Layer 7 of a small transformer language model trained on English Wikipedia (16 layers, counted from 0, width 128). Numbers have three digits each and are written without spaces.
In attention head 1, each number of a token's query is one row of weights dot the token's vector x plus its bias. The head spreads its attention over the tokens so far by the softmax of query dot key.

Query weights of the head. A number n stands for (n - 500) times 0.0013.
q0 (bias -0.224): 465655426379591493455367515412416479398581570550618809607427409803493572630427365731448520468471451511467454528475527500319559753550442510472566597549334631326377419500403529469497369435607479367560383540406451378679323331556379297639591482559702808665462317338486357440454361469244707561453622500622441643581443625531470432238392619375345530536614345539520606374562500457493767335430
q1 (bias -0.049): 514437312398533361547601326473492489446612576330479431465477564544471516535448482733389508588410394469377542523483489545497356508450560459343512533455630530554442587396467567754613297506485396480506359540451558433570475477494535418337540497494445491626485568423523386599615358598521393614581434654625453500387444647589581449511303734711586605619404574604639547536483346418608409560450
q2 (bias 0.208): 364606589465547605576552500603403566535602256584311330637512598642423343537460467403471492440512417651437515422436468583477522373475653354769361383565452338506646707290521460618386552354366506583595436512549477579497427453602446401648631566503439384259265595662542329467583512506497631425522648437421680566536461506550405461440389432531520386561590552533598405426418527557528511555444
q3 (bias 0.068): 668617322528534260153391574485571363665389578334421611418549397328425546580403415434457615532445512471421538695371488334431369431435400383700656503572336566482561566670416490603464537535345512699462623513574543636483534509568395392627377678559670500624370422536567513484534487515536475573516423500608653482462607478478654243434580646404509335552463736487430565463435413355480488466541
q4 (bias 0.019): 391558439484378472481511636538506516440596626564500563385532444401404486744428443446448503599217238494414352522494505550535456631563359449430506517683472561470497575378533578547538514586709456464413582529517646663621530425415444415564433506340351526550449352740457464427419545590457541592465412483533691440579624563478512361486577531435364586535563432696616393470569455537692497383472
q5 (bias -0.021): 535629392494351300522627397666427428462530474618537522503706436653543741436401557488573603506460503467646494642397541574613613439579497589634453437640455549363556465382326390630380456375591585350407425474622598434521617485437476303181325409533546503540319436547464363500723497478693412484560402311509569506516515453481370256677383335528561645474622672362571732562519625577447591475433
q6 (bias -0.056): 282491369537327509500700523512484482483552491446330488720419391481467748592464500506592544687474512551509663663633491481256354397565600386534357414699506410385394466676497328491638292548615451245631571433577503392578553477549572456510542570747487262526597516703481467478649522412512598397367608424432402394557467383552383592585463422515362467678635472487494445385481516333520518579500
q7 (bias -0.019): 556466693613481483661614665549350508416313536603412616382546408343459508410509560368442447662439511340542654534445437447463422659505402522570442528416494602296374584538367439497438511486459442464559420383587351445600636539583508554515395523503420549500500725532392575573511486456562544484422614537541727451506635729641419489444530500497554503503481708497679494594431690438320519470452
q8 (bias -0.102): 503515437481519605581463510464609503581451636479533351672480538559526463605738529415516747468539434458805462551487632430491503267670727433503451503434617575518448585411394461484421377396327605283557519629663481497363332474463627289513527430421319380618372487464461638366541510362473546644461484506304438534548575497329567695538410597412434348529423620396454722503534384618343650442365
q9 (bias 0.107): 318494561642494571605422616494468431538423551451440259362497554373343487497434437423393564497493548510476805400570506439445670628512519472372487339462439665391546513572608560296620400500588453593436487490483674557462563402525390601616423529493451441570593641564298247510526539497540544509437497562449368559616585541456322536406585529457414614202528528481469547965589474548367753488798
q10 (bias 0.006): 326590457542549604525617677380567445462291678620604430429338383337641448625482340486507392143625376471460429407662566371452424614439514596454481317578461595638704479407214559705493563504380500560532367449452314264504585358577548421382312677611584471377561371597449523532443378566463514735563587551567465421486412521697622399389472581452398538596653396464645463585609585698322869379279
q11 (bias 0.210): 580453555522456345434406560646388460473624434569486538558640538363546584490423593484448391553420519598485492489363473340482554486461361611404761495552617429572466604457465457295508389497401530703558560621531671750575625676519476572603534327523466585313497425543520482397473475374453551513514379371454392465492330443348568483336565486582555479520446627715508509500552533525443545497340
q12 (bias 0.099): 412616541519604363582279644396525682411666592699490585617651307549358438461595429408569467603631497442409675357457413462434361582521503350566352475636561552371578317306396411465585571445530717541639407309614591484555550427547518343470497416536305513407351341460400656490585439423536466611671610384437326438599596662581463616481631405543400537418426534697660454424675478369645437540449
q13 (bias 0.178): 487473451593613533590459628500532374545405500542340763657426438537395446580308461371474488395607575497524291621789427555537552549515481509506439519461657553409670639551484547342412755173630522484643439440597526201493506512324531368345419530578607570395354715592477510664529582522404567525557175470445570314552518439593437665431535248522478462382595452552601524525343432569476503383581
q14 (bias 0.123): 461518629685294494314587497397536552693565511552620536606477450459427599449578552603699569335575396523406337271602311430679545441596486562368538528531582323527486483508517415522400530465349599578705547374613375417454553567597602597649470417541411601406626441571571566392360562415583472549599377637492566571381468445555512297517536511419400567439478527444519410500519511508520356464480
q15 (bias 0.007): 641433452570395685458594467497538337382490745308328675486410686443544481350327389456481585555473526352503490555403314726439434590521290475297617646497646522387441600534423557375602525460588569535500620589483516468507331518602475435450494699611282540463631422392572500754410552469423579406453359497506450544588531519560665592253605478547358503413267642277500460535306423620597570374558
q16 (bias -0.110): 287354447509567432602511458613445620446577400341543633599439518518466658372479590590402666527558597354609453353370443503592653465489466545406463402313361309429284705628491588439432580458559583442494575449440520590560480638460486254451480646412464449573447547423619553562564441474663506415688566375590592440438556488517491566574694538506565663509618425476313424465376298606515486591468
q17 (bias -0.209): 597430387490699588561610533528391412556432597433453548435289516672463624703544307528589451484480539414611338471781516604469340600509424569494348570320588429478510452415385581683531433547531471587562357616500398410655426575506593434439593566551620543601476539602289379222516798513701383560393315368398376623376457385522452641392558426481730578433598354643556372479449497654460361611481
q18 (bias -0.191): 578626341678435390457552400304481555332539547517513407395471497422477417509658532642506494430506562487587491610500503560360576512503470401453441596531465446536497484749376585348620338596520411435428497414487435454758398312676578566510551684497561420562560578615344447582444437521515653421536443684278625515629299238330453637383460519437431548587439390550464643656340369617484782421597
q19 (bias 0.042): 657589428513558596442141558459523455613390503404466513514568409534442404484602378310455358420534703437671549404666634628512564562460503484297428746598388303456433477570659670578563574809610535516480445473476542574656438321387456659435576590343658348428423503603357437553474262624350429535469537580484413449484646481477615397493642585345619513287654599516481609585400507507418646353565
q20 (bias 0.201): 539175506589461386564484574575529371747686523426493490486567326513581624565410497441609628333557435645569419500322680455540518303650475534539237478523454373638583629456532642320397804340323427413600449550654452513658590644366559474577559543497437644399327714418540635552623405582438440544396414651542544550337482532222455345405481568425500360513490516607478557472561387493554555462497
q21 (bias 0.099): 444404543477490580605407220424539516585517566686562500628500461469476367563425568347676509360745592480601546646633497421572364250450429602427857500539567620519490414452428404503478464636431649539431516466463637526643722686422349547418452426586510636507458563566399511383516433609307591529473359446389432426390387318295377493377533723761342456551645410321554589457549487423703371642447
q22 (bias 0.181): 622468449542571546452641571613460544635396500472473570146512634533577430419494593384520573566691491480558511425444414583375460620460483442603438418406437377475582597506571613409437707544353573682554374474541582291454664611472391477491574413571298441455442529491517573560565463594604475641358645567334500350526581382514692546397511633511577475423377520523483675481379466365586592392397
q23 (bias -0.403): 481561388479509688352443233464605370319529500581415497464371559578639479544352320569509600563352631662474603553571494731363590559503548545497468537729378530497519447536457432426605372295487390519391595440253555586601392586300563591714563393562471487474357472497567453538416591536461512515487516456568405654262659353626567579541460658368631557477527643765560384459349609525380541424531
q24 (bias 0.291): 549424583506546349591369637550563483444488538547596600515479629407653390418604624475517514494369486535422376538381399474459731549462719622560386409549706464562565586478497500666483508423473463440808542485518454617419517401443704660240481418458405488443389627379567558282371436421500576548533432494500466483454486685588365611442594440658448381628534520520355416391457506506344484528463
q25 (bias -0.106): 536555396545571526555263571337458563451422252422296555479315542483466535494550691525420303533372536530361405523476465650497363442515434491597541372581546612604527432582581646720657532437497376494578717736282400429574243596513609418483575556615487433524417533592457545280513704589522513648591348616500545614638642628519462556592584257625562275386392395357371433493519390405541624494432
q26 (bias 0.045): 243276606579634464567534563478359440590449503517554404357650577443325630420420611550475546647437458467461659760477733494537455590390525534419661627526620303469619426381401547429543582427622522539539541556390656538420679500567497556399373490584338507581535474442280476350484399418463424378453539500500506726510414560490710608435500330376713339340509560296741554308392461529550540399681
q27 (bias -0.313): 556370497500487473402557517725614347504603418507596558424582539585353529591493521414247323657340500523543609490561564444541469612596343478733462675569437563315722556395347404647478532412507587415411558688459312448614493464386475693486278503531483575682409484731510426553467463321557339624548617477370429481368416409474532767589620343440402453568336564599379186525506408467620550288451
q28 (bias -0.108): 497651398561529563370468534642575321620531434732153461369364516568616519419469583576529727650310300601549335612296429662371383598276612497549524286444374494455567454612503521435402471490670535448322542557534347542728419460652519563606570537353551568558507490383597511483624633481339555631531517396565555459421481698438525457497510735548402443646371519536475845493435474517456319462464
q29 (bias 0.260): 445503610456388500519626386609410437545551532630419343599500574624517244549289597747452537385373597520599665533630683396469509348396440397639776414420493324491470484660548301455357671463551304484536386384603487449426622434270475510544596602271467663706559477592622320441568761557596227418510467539538415629549491430458424441471542616615497469537472462578572332360513497575470512437594
q30 (bias -0.189): 479492503512389625441687433651529411430593405298537594484313456518309256514396412583354679458543467539506530467601376488480356462492575620467411482341512472537379503483479457412560514473668457577592622455323594430423594385585528698438580692466488488639734625671379601407636518396633532624506518494424648417545621456365402617655477503534426514326462555651417230497558586479500514462562
q31 (bias -0.090): 559415422570494224420452571587392391587578497564601684474497661471607479296539619491531573456535202516361516606426619575530512292544654659500594316590516393506178553331371513302521518379480524410652271389558515396561491465337476610558470550597554462513440425614538527622639478206509570506587468408549454566340450491448407484600457460554399476455506552453630577412589680641474482485655
q32 (bias 0.049): 454299599380441713457500493592677587479649566604396679740644592586438594578384401494256459443469586301558225676596390570525577418594397459480421409513387579484409454484601758447405704347364471625384464432388480412500399463311544604651519470369310531393274596663372334490503510542468681647438399577435439718513594604683486346390392526516345627473384390530430510597490503510490657481454
q33 (bias -0.144): 480612575604273624388400564398578507493496706411636588442440480486650661650309516655638542618344394297497260503461617617774590661494587507394582432497455474367324360656575529466493587686309353551483433570578527466403666519476212351432371316489458239493394466525462496566534618660582322347713737490500581613534468544392778462407392469523425451404252389503530468537571483573635513493435
q34 (bias 0.120): 494452425336749549464532419363422288458646436510437476576396603642588438376406681471533549574475304463508539470672521527321429446394406456515550455437381457388320563579668456437503453565484512539606375614569623599621596536410477675528541568409528709314468500443580419494560714491651583397644506460452248576384526473512697540421348596456451337447651426403694421635542479329610442541557
q35 (bias 0.111): 514416348444338633491444450323597514429461560649458341636708454554440612511625516494548598677464451670214598653432343391382503575533506459520569421446454352517588420600545443443519435479443537394445503435538639384509591487494533666578635462557509447533399644521541604416523642550426556517595500421429438469520530460469307284520582340724426285666500537500447560562435451457482604450331
q36 (bias -0.065): 547566319691540642527383507568467484612419460609500454588410363399465300404490475403556490752628527343597483696566677345695331570583676671614315424350490426565607533565593357493206283417553556600601480661420510361485497441540288639612371534591624649525364524546620367368360612471497556331399650514467378647405459371404514534595341634600629442483375621614389288573523661598538519510426
q37 (bias -0.194): 503468523282467239543725448623363493417606476460437304581517510563280658487347556471530551568438477668472689449319474564535660473452569555356507520604473330725576500520567552343561490621369454674524573356465387580682340603633429551263516616392372455493522392525466295303487653801551721507434253575762503500388516530467784432527566420500577484528576336470572462558337547568517430520372
q38 (bias -0.076): 531571400315472367531351513518606220584411343490497447520481541458513457467380503630571497494474428490462362478516374396602506569384607485484526373525475386424542391476410493603539623484385380397619534721513413457364503422673392376581560163604487393618537327510631426734581671552458417533402548478525494533651556361441533554655636643594443322633479613431631542429843494623643488689563
q39 (bias 0.016): 592514696442615386594491439589462454574410426429382374409540482562491625664353486474594472506650518500461512485466337491401417533615422414488525300222359500324677467584485503547403765567559526408441459391613559427545674426506332566639443524423720555519490512516394306458642614517480483486611518781582503549485399655456465406437547382428409517309619631479393636448570494455333590436562
q40 (bias -0.343): 465312497444412564547503287506541583592357605452610594577418481589550553340464527482631497535431456361473490331457320608515571573515438546551559544563506606525633573451434391393393429689427503750411662396464578500359509641403458551431582465526578628483269583420548497439468285667606531614158539394666544722318422516500286377602481491592761433533453599560294437273544408631556467420636
q41 (bias -0.035): 577586680601462246651444523447453487819491478488570784442454630560621408434534469519598586447637508449492414428431329517529513478427347460605491574337478429573548478417401318585527438466398503506500486344480544421386514456432444447581420410601420443454494575576565766394511595311426538535520616385571519508547461571396509354536549599596508492597435714467484609575544489466356434578558
q42 (bias 0.028): 510307506516589571347438384404545525624386712434322544476507446577550553570530488416557470529493612425554445435487710458482473583561544376321627389350468721450536484453719513404426390523412506628439623552404570554577513497513589558533377575510368483453363577830252301490663286534540657593410542278503312444639412481681613275539481529413654371460547610416382483323687449561730585475542
q43 (bias 0.103): 461445572439432408448589382491396532535599598319650587552564327432456369438412454535378515503520542360616625546645621520559695487413449428536554603236381550300761471602267616558582497497565519640327567777685552555543455533474350457531522785619537534445647382524410531516708586465794609430503547434322414398566550635390654380418364441500594673618382366418468483667561415398395488388435
q44 (bias 0.117): 446554668580443401701546545562289638377465361672617567376255638654335427497545506510593640510270614651434514554629559524497528406506480828342528637564656503549472261549567465513419490632397437446470692579587553450237684381537432404532458490707663430363323541411479543541614609490500543588609500236480421552622497583277619452425587440230523555458427421331493468489377679381549304563530
q45 (bias 0.354): 402511630494350550624435449396428472759585596519567443613524329503458560519578552402689640406449390488541459471464474485389416555396672511317446368491523561585560494477529433552422611557274392535561549640416687468576756597543403626352545382364566258549537497421630447441462556443422301455509633497374600568588426377589444485570520549735419475485346474590610518339497529488663486489578
q46 (bias -0.211): 404516764470497616377541529617528481424453469350412461604471570603503467465445668609511511600561537549505446324596522463645582401527470644396421458593585535497506312377430262511587580396414541461466475586485634464497480555308559611602370420453324332600524605538626383659483469552513376577535569368731566486520372506533271397477561475587427671535511511542429459387589492537682516442325
q47 (bias 0.388): 669606527578418363441678390577550481504618613673472434462431198417479386528352525510503443490538689378506530453483585530497438490450497651540576333556597535280469288678401597523612699620311301467384552378617434533424401512323433540545567621382469599306585450549483592604414534406366555581486419415566695529755450595582340453637530335481554746555555445440687493154431593584559573763390
q48 (bias -0.109): 525463600552547615591497537683605598320491450494631390485558714428558495513356359597640326500359528400599562565457672447535435416505587495592616393461520444527388467535467651461425533468647546475584656509396417599436409487638553514514626347201400483541604464702483533494397537573545331413373446565395549470455611604445420429514393417489519621552462279648587494527497648523454426554400
q49 (bias 0.371): 356539456292304649538397540628561554532522470487460552587448488365457520397482566378578567533436432509366311470546451467486412568500606528297663541556384520408352594400582742541540572337516627523550413404424459576561649402445517306497545608439651485598607290683527491690465464537551436640595668509343431529669478462695418509595602371469638494454500598589466359375558403384518315483376
q50 (bias -0.075): 503489325603556463506508488511635563476515511463447614488424396447306508548550474361517431486544308350400370548594580270390645339481481514444544472500420573442532444398441456469470478500539434452545558471657469352543447510436635434644405483512590302544430208660716434663418329621630633404688514514377475574551671650441630460568475565459576451558287506520522547570586475463618516409520
q51 (bias 0.049): 543435529491540564423391667639660534540600546513615574454428566398554503492604481522699565596351604491336532300357472442357414425511750592359389457511407594447636486419212419572647407447436511394488503479449494466294529391440497643476561480536698556545469549561503488503486541371467523475581453606563551724570497403289488479413571420558365372524556503465657593300400425433395555584638
q52 (bias -0.176): 465425631478328542560413427621678622662386477503470500348700343513827371409420494426478482572653410402584436474427440719528641436372541661587426427740529454525477410438659467404426440500696371471657333648447475484361548604719475377437349490543652500537459590483569428380673396584774487525423369444475270559513476509598575422594326612599620534341560569561550447420278458380520531519497
q53 (bias -0.103): 392486598706819522514532444483324278348239475641492450668620745681459504397519426563372507452586630426295533420354535482386743388555549510363572611727409493465522702398407677345605571582717773597601447337675296328488428333400517441485591467334548425617752420534400558438478654588524496272399386662353390451620575564543427552547521604811438430496518394388518440476332435617395452528453
q54 (bias 0.010): 442402363551527461642503463558432561432486536464563372445269552460389519537616444680535471469423547542490607447594530613314459670599545471574463432590558489703362675529535523590495495506555694407415389500489489687437620487476587561517307667620463449425362563517411632503317406417403395543489520542674513444517367568438500564434565451511508405528425645428564523434519591392669414296368
q55 (bias 0.044): 585494475419613481531439543594525506500480506661378481630457513523500407608317518631182497439435563442582513516641333408560426569530460448456484450469586482767581696598362303695378435532517463327576643374510575431404344468428506548579579417342685432328574490400648311411465586657452438313513664387606438396548584656512699551344391660479603448284512454548512766370653557583510527358563
q56 (bias 0.140): 461591654449500689509409459430638535783535536329617348424497349528513553592509582442622540451356446525511436436506444512667517551383403608570440643361643332544630473544536472509491470481471503609588455481453673545152566548497607325487433426365447456497448539643441633359346460382399619512560488380590464435409592479572413617451291361404544573475541654491591506385369739442742664426624
q57 (bias 0.278): 427701537563497345591521703544515569708474598570343433471538332341481455509551574583427309618601537503409620589360539429310437433314595503384548542436339347530447491431704513424397443588419476552669449572623588612397561466464418512513627394506582272375559645725597543450314602566568422467529384569448536646633337579418533484426491460391650588440365449395551608500352298574605401362601
q58 (bias -0.171): 564454729590470565512441557429527634484433454321353467506636393554554431494740483583575575509421466512369632171405335288617449558590438636567608518515515400497707512393306510473476551453294587427601518509434521557244530534406614494459382376500516396535618389577509493543649447488433641452424668696551524485506457479367634404534769555311679632551509515500512525566494543583280477560402
q59 (bias -0.389): 316520604576456566509465469469400483247528497339469526684574550596472480734515514532573464364558402661436592575417483506520542687430543531550444441565497585474436628575532506435586392506663331518589445597521462559448553560441531795469552382367408616646490327235458675329417461387580541402552409645476680344395627521615538440578347559483520474577381442595448321703697417527512359459497
q60 (bias -0.248): 384448422411506661650565497634500494556272474721622468616328494473458400677296451407606555591500439464508643585362324547470690477533624480561412540541629517525431604537569427283346460204509537575413434655578497572547670508440425582708405476467512452272422468613473509676355547506383486587494509497506435571564555451589599473371356326517567478533565386401475591535394544506570508560483
q61 (bias -0.137): 547583622386550487500506539624391665409638503712391463622343293680543488455526456497609592478442506452518522332549229588488465387420326542654353382440525548625455465628640428619421374471367429535692404616477562360633491692689386618549621506444487711615487497596365500389475433620660531424399362423438435396471414382432510465452425710470370642640503558418454464589286720392490584543355
q62 (bias -0.299): 271392450370651491436517497630380577554411571439500520515534503381543641464345442506581417372503433413582473533275460485567431465386554687535681335597456666471452433531480521439596356488528575518656549734527422735755576644477522479537610503485615285518544544349458513542594423620638618278320491500567604483405486497570572506583558395494655483430431465415685479420567506456381480620383
q63 (bias -0.189): 402564634529545691348294497494399519412414464266541497362402445565456414522608552472545336609527438527494425595666442411519469611794545402507514416526424441297399591408448459529566295483472526311683561570551358526603552603542634523599576364571540449845703520428447385447480616535669446503700623616545590363237556490587430530566393555525650355517468503349677279255571438424554705494598

Each question shows a short text with each token's key, already scaled and adjusted for position as the last token sees it. A number n stands for (n - 500) times 0.0023.

Then comes the last token's vector x. A number n stands for (n - 500) times 0.013.

0 "ics": 687546643308562549522438579532594469497506433385559510743595492468487689530484456469445593489373674625606440509589411481513359481553318403601421534465482505368540578598490349393533480508419669
1 " (": 795394657365467593517377506540654368387437455449584548663557483367458847445556394464552567541572639549507401545701487497677458604500320341622410571337546440549631487469570326396634709618513746
2 "1": 798363622420528605464443471548623419339409454456571563631533466373355798397549348494589600558544655542442410609697437589659436561570354319626476647315553450534578541503524355412584703646527754
3 "93": 808381577422557639508465430571652414376438446519585559625508448369370871436569408497525604608519592560516387599688466525694455560589357298568444632312574443555556582525543326362601750663551764
4 "3": 829394605408501609534467465561590432296447397514572584689522476417351885417512392530600595570528634533503410660680451529656403508513353269545405624258529429584537581546486293366636719660578766
5 ")": 756510601391446609533387590503640407264489436528588622755539487407406868474582412491589540538589644539467477639734465455709428545478306288602413571297543445530615563524517311341511677612488727
x: 390515418531474575766596536471492344451638455590545420411492622396445517465562471469777477486614658503628431539456540545585526433513489639581572283489504498427627512478667600593671496488507437455467501332575548446480419552639406388400464534427455490463326484489456327427413640713489571479637573472476631473617490318560439468418256570519500515610373538473482471289515476513354541379530
Which token does the last token look at most, and with what share of its attention? 0 "ics", with about 60%

0 "15": 679542640307563541518439559536573468490515422382544506741592479479480686526489458450446596494356664622614435503584410486505357474545329406596430537459471515364538571609487349396532476516413669
1 " | ": 772434640332500535565285544551577347349404381464560543707541408471418812473583401416624575578471588508482490549646547446671418518416286343624361612332500430545639545500566290356589688634443733
2 "7": 714416571382511602512366527552597395307455380498500537676448354445342764457637373408622505625451572478444470525633518470708401523479320273540424615309538510542650538519548264325552667561502727
3 "55": 735450580364510605524345499547599411289449407527508541697465385446346795483659395413567549602477562512500468559644506442710411524479340294534377593306534455554593546593523281325598695594496815
4 " | ": 742448684364480549578279584513555376294439409456543542699468443434375831506612413377675583555480572464485505569645554424653450490375291320586333573294504411562632556558561262344620667633464737
5 "35": 727454590394526600539334522536568370341469414520529547656392382459313768484604377338630534606485524494485447541635497434661424505461377269544377587284558429505611584619527259299593677574499768
x: 410585385605618558662569460410535458379594479627549474454430625290436406568613498413627440440624585421594481562449477507574502523516402606473634333528535458458618584520621572521581555464610464522446534365561548528415347598612495359300464595467484499465452471469494286468483668619508479519660548462455667522749480370451315374422123490565484416604516504386467508390505539509396464485610
Which token does the last token look at most, and with what share of its attention? 5 "35", with about 50%

0 "7": 680545634312563540522444552535569464487521423394543507743589483469484687523488462460445602500358669628615435499579404485511359475553329401596429533461474518368534567603484352390533474511411674
1 " | S": 745485686363488536597286539498482359388429338463587530729487421422401761497626334393594625608467569483567512485648476459656376486479333349566378590392534478557662554499519333269612604676459779
2 "us": 705524701350485572644270535516491378428397441391608602607455399375357823552649374412517598592508591465563470469752494414599380451520376325566349593390598473543679520508476361349619619620574803
3 "se": 722538682347526568640281570485503366373368469451588594604446410360374891521557311420588590635538637504588488510735440371627374454444443307571315590445570485566639574528508301304640710674518757
4 "x": 720519640292487576552338565423542399289373409394586590622483386330355838540555304424577563602501659459519451532661447329664378498485386344615331691447575451608626579545506312345679682651552795
5 " | ": 750464658266491544492300554532590397352339405367568547601486447402404791545531384397646605555521641519529476515592509423690418489459321368637372683402462451622635554488589331364617704653506718
x: 442490526510515531782533472564458414442693457633600449352497500324500478510633507494634462496551573380582392502476497568605576489493369612515560258510477553467512609424612628557560480434556500538397604364564571490463477484597526480455486574507553368445450416446458319445529644724497521426667567414456550471711503320515416424426117527598524555581444494416524406308499548428415505435546
To which token does the last token give the most attention? 1 " | S"

0 "os": 686550649292563544517435551522586465501506424367553505732585476475486690528484457456431597486360667627609438509591405482510353468551333412599428543476478514372553572595489352398534477517426680
1 "ev": 790433599311489662536294573440646383367419432482560554638547383401422881484543382480538548596483691538510477491735461437723353455483329338561396604433537478622685491457553269383654662644547745
2 "elt": 812503625265534626534345565497653431316373456480529566665550433443382852482543386480526514494551680558491446556708421398704339477464373330620350659411576430572678533516522305344632717598534806
3 ",": 789438636269428533561316585500614395299467460494549599720482503442446816485578383481558538577588628496525443592675465456699392465505394294570391642356530502531708556477534369377542705632485816
4 " att": 777440598271382591533306608536732380386440439518539587707458430462534707518678462534575574547572653574523487609599544477683390541542342371587414558390570493601683560388469345290523629598491797
5 "ract": 783490648275452564557352627523705321344426392464595587721436460431441764555584384563487563593524670559471443592616499410730420580501355428619314577360587533512653494411500263350539684598469824
x: 412455496592489506645577527580494410548598496603615505394473631350555503412641475407583425455583668492586518389461468416586520509458479575491607247529476410396613503518681645536573539457504500479470465450522494422423477634596505472282437585560505474476321428537562349542545594667530490461636641527422503441766466235397396493462126557591553413583435487329556463373540561502400597452510
To which token does the last token give the most attention? 4 " att"

0 " | ": 682542648301565538524438560532568459505514427378540493733586473474482686535491464439458595493356655619609446483582412482506361464533329408602428538463471515360555573596489354390542481518416673
1 "5": 754447588368514569546399506571555399315385349542511517679502376428364796478622407417638513599469529548487479518673506478690363507489401301557404644312535526521612573533505274364582705607549800
2 " | ": 760431653354480525568300568532561380322375400465543503697531433423387831499612411388677562568451565504452520510666560460686423500376307362626381610318465456539625584529545276382599664653490736
3 "6": 742428585381500580517389554543578441282418395549495520682445384414333822489668369395667507604441548520464501499641529478703400487453357278552425623289509517526594574550513235350585678607538768
4 " | ": 757434662386486522569300575502551385297386427488523502687475427405362837504644392360713553562432553491428540512651561459695459493356311344620390607300459449537619579533566256381604657673484738
5 "1": 749453574423516556520341570470575454241381453501524512692450417408279781491658314378726530573438507503387515565656495488695427533423332337596424630318509471524553590585529277372575635664501778
x: 381516437562543452731454451509502405396572495569472480373449663357421420589619502503619441481562601451574469512454491516563527540554380616499628339573592510462607479544645576567567511511582428522393505342590580446391449605664469394378490630492521529473438453505480383405478670634442515415576522393453715464833584260503343440443102491548464414630456500446470483364499503535474531462527
To which token does the last token give the most attention? 3 "6"

0 "vert": 691554640309563549501429577528597476498513439384554506741581496468486687532482460459458580489381671637611431505595415486507360467548325418599412530466487507381530584600501353389534493514420665
1 "ising": 806483602347496631534333595524662426330424386586647531705509419368446855512536383466646561533505688637444480554653530385697380519510386371655330570369529406604596532513573242295591710616488758
2 " cons": 868402567369456717405350631443703411324421363480633540647508426446454778523611463492654607509597608604481464599596593395684480554588417381622454595425570461581645536504552288358535640586529769
3 "ult": 864537536355530717438368635411677411341417346474619530622495419494402797551564472537693614553627578582460487617599602473748422489493381393555385666345638446611606531599474228325563634560533754
4 "ant": 847497519390519663503348603417703416265428385452550521673510454451409895568532440611676632522564579604400482579617548422801417489437397437579403639358562476568575598520568199334571705554515781
5 " on": 843460610324474629545358592480670406357335444485632573698448428387381813502585421444613557559577542618410405496680522487671428517525473377630441612405485455473585632447565279415541641575552800
x: 431574490570577443644545479560419401482632560571585523408423527265540511465554454549686488490503580509641501494459504553673591597480413577463614264510511477555580552452625579539596461505452476392511509376613466445547476520570502376403476601496325497477286433463467382456526609626524542404637637470435559508794489205470366458389211499616537553598501525417446439332531520514380530386564
Which two tokens does the last token look at most, in order? 2 " cons", 5 " on"

0 "7": 680545634312563540522444552535569464487521423394543507743589483469484687523488462460445602500358669628615435499579404485511359475553329401596429533461474518368534567603484352390533474511411674
1 "55": 742478541365495610544368483562565390280434389566555567738542412433401812442596412491509578620511619569552436547669472421703378539532381285551352582332552458573551549547489309327592669603486834
2 " | ": 754444655349490544556281575541559363319454390475562563706512450453397806486582435414632596563492609487503480547635547438654432502409283326599327569312509412550633551539554285345593660595438722
3 "35": 739449562386540595520339508561562361358491400549539565658423380461320756467580399360603550617490548505495434529634493448656408500484368263553380594293562433488631574610520278298582676535480762
4 ".": 759412631352511577600333579514542361348509469546577589677430446364366813511609318379666582616485559498480469553652532426647452404418373273549342579313574454513682531592530251310580640570437762
5 "95": 790544531419493595602396527431527349328463494546592638666421424395381803462582341417606536637487576529566478554589477326679413480521444243584311534393596456538550572544439295354609689654461823
x: 419582378579562471682640473417525447458605491595499459478441564384445422534782527457632460486608633407476377446474419484535528493510426656436571372552541425486487525559633600513600466368634439503388506373555579452482417678641530363347467574519478476512442439436569277500518661717473518505670568470472620512764479371476386433406190487578568492609348463431406509451539474492395399463541
Which token does the last token look at most, and with what share of its attention? 4 ".", with about 50%

0 "89": 683543637309567546519449557536573458487521419395547506748593485463488683520492461465444594497358670629611428504584400483508355475555332396593422534463474515373539570597480349389534475509410672
1 "1": 786473521365521607535367528526568417204367374556573591798581418401362824399552337528597580585478604560452419592720431471680384563520349318623369642344543459549537560526487298364575626646469811
2 " English": 778483577352561548557382574625656389291349446545597516754576432362397771426542379496558620612454622615410409553721475472704371607498387407597389536386513409558504600529511333316587630607458735
3 " c": 754503608408510579470391551527717368258337422532561507689521484367484794413631395531600650627491644607473399604669556541692422628537310380633476579375559447559457603470551298344535549637477786
4 "rick": 839492635363571568524351563454648373290355449469627607681479453363410853468563339535586597620424709631443391573736475487791431641542287396606438602356546434526498539495543270338592630609435780
5 "et": 814504603377567602505373555476615430234385443492641602692504442385357907487573282595602610587459691597434408628672473417784377514514342352714447635372586505484468599492504260359633685678522790
x: 404553489542506416674608549628462449550610506486561457398460528281495456500594412454737494436477566475696434428433476477625612451550488637471579304499540498473546507542670610674608510433553459533402440393509571433498470656597445410409514556501499593410342466513550303455504553750473461478655619496524534457762524268488369411479202591545459503626375552392503396371529495487361503412443
To which token does the last token give the most attention? 3 " c"

0 " offic": 698536637289553551511433575525580464498514431382547506742582479484490691526489472475440591486375660617615437521577417485507368464548349405601422533460476519362539572594489346400529478514405671
1 "er": 808498528260426591524344573497632338290441407520605624728494415417394858520561410546562544562533546472468439618678503440762383494451367283593416644332584517511628549510493250358539658607467741
2 " gave": 810452616289445572566280651520638387403330447523629573743488410470459809465574386491570512551592593603525426568651522374630426483542450320659351552385501422490595579491499215274448573577465756
3 " her": 822475468307476543487223664503582378356307460482609504656493352477455825410544377481642546570538614643489432532628602437646446523495454386633376595478674458546631579524559281369501676598476747
4 " access": 815511587407501542519259592505649374399315432533639385680484366427419788474596367483628562582618616748430467587627557458702465519532425440648332533449633462554593562483480285383531648584442708
5 " to": 798548560299491552500284634489587382374276432480601518688408374434402834442606359450590495567591516588486365489671584425663486496575519342672346592462643465395583571455528321392566631625505781
x: 294605456470478472661556513544409453387689435649664481412426559305519515408566468467659464488574571427590480543438517561657549502507487592420585352524515521501527504452608521558626502524413461466522489385607442419549468578544468358493453539489347471491388466492493289466594599571563541521653634457514616471798504210487372515364226605595447536593413476451423471413615574466459505349616
Which two tokens does the last token look at most, in order? 2 " gave", 4 " access"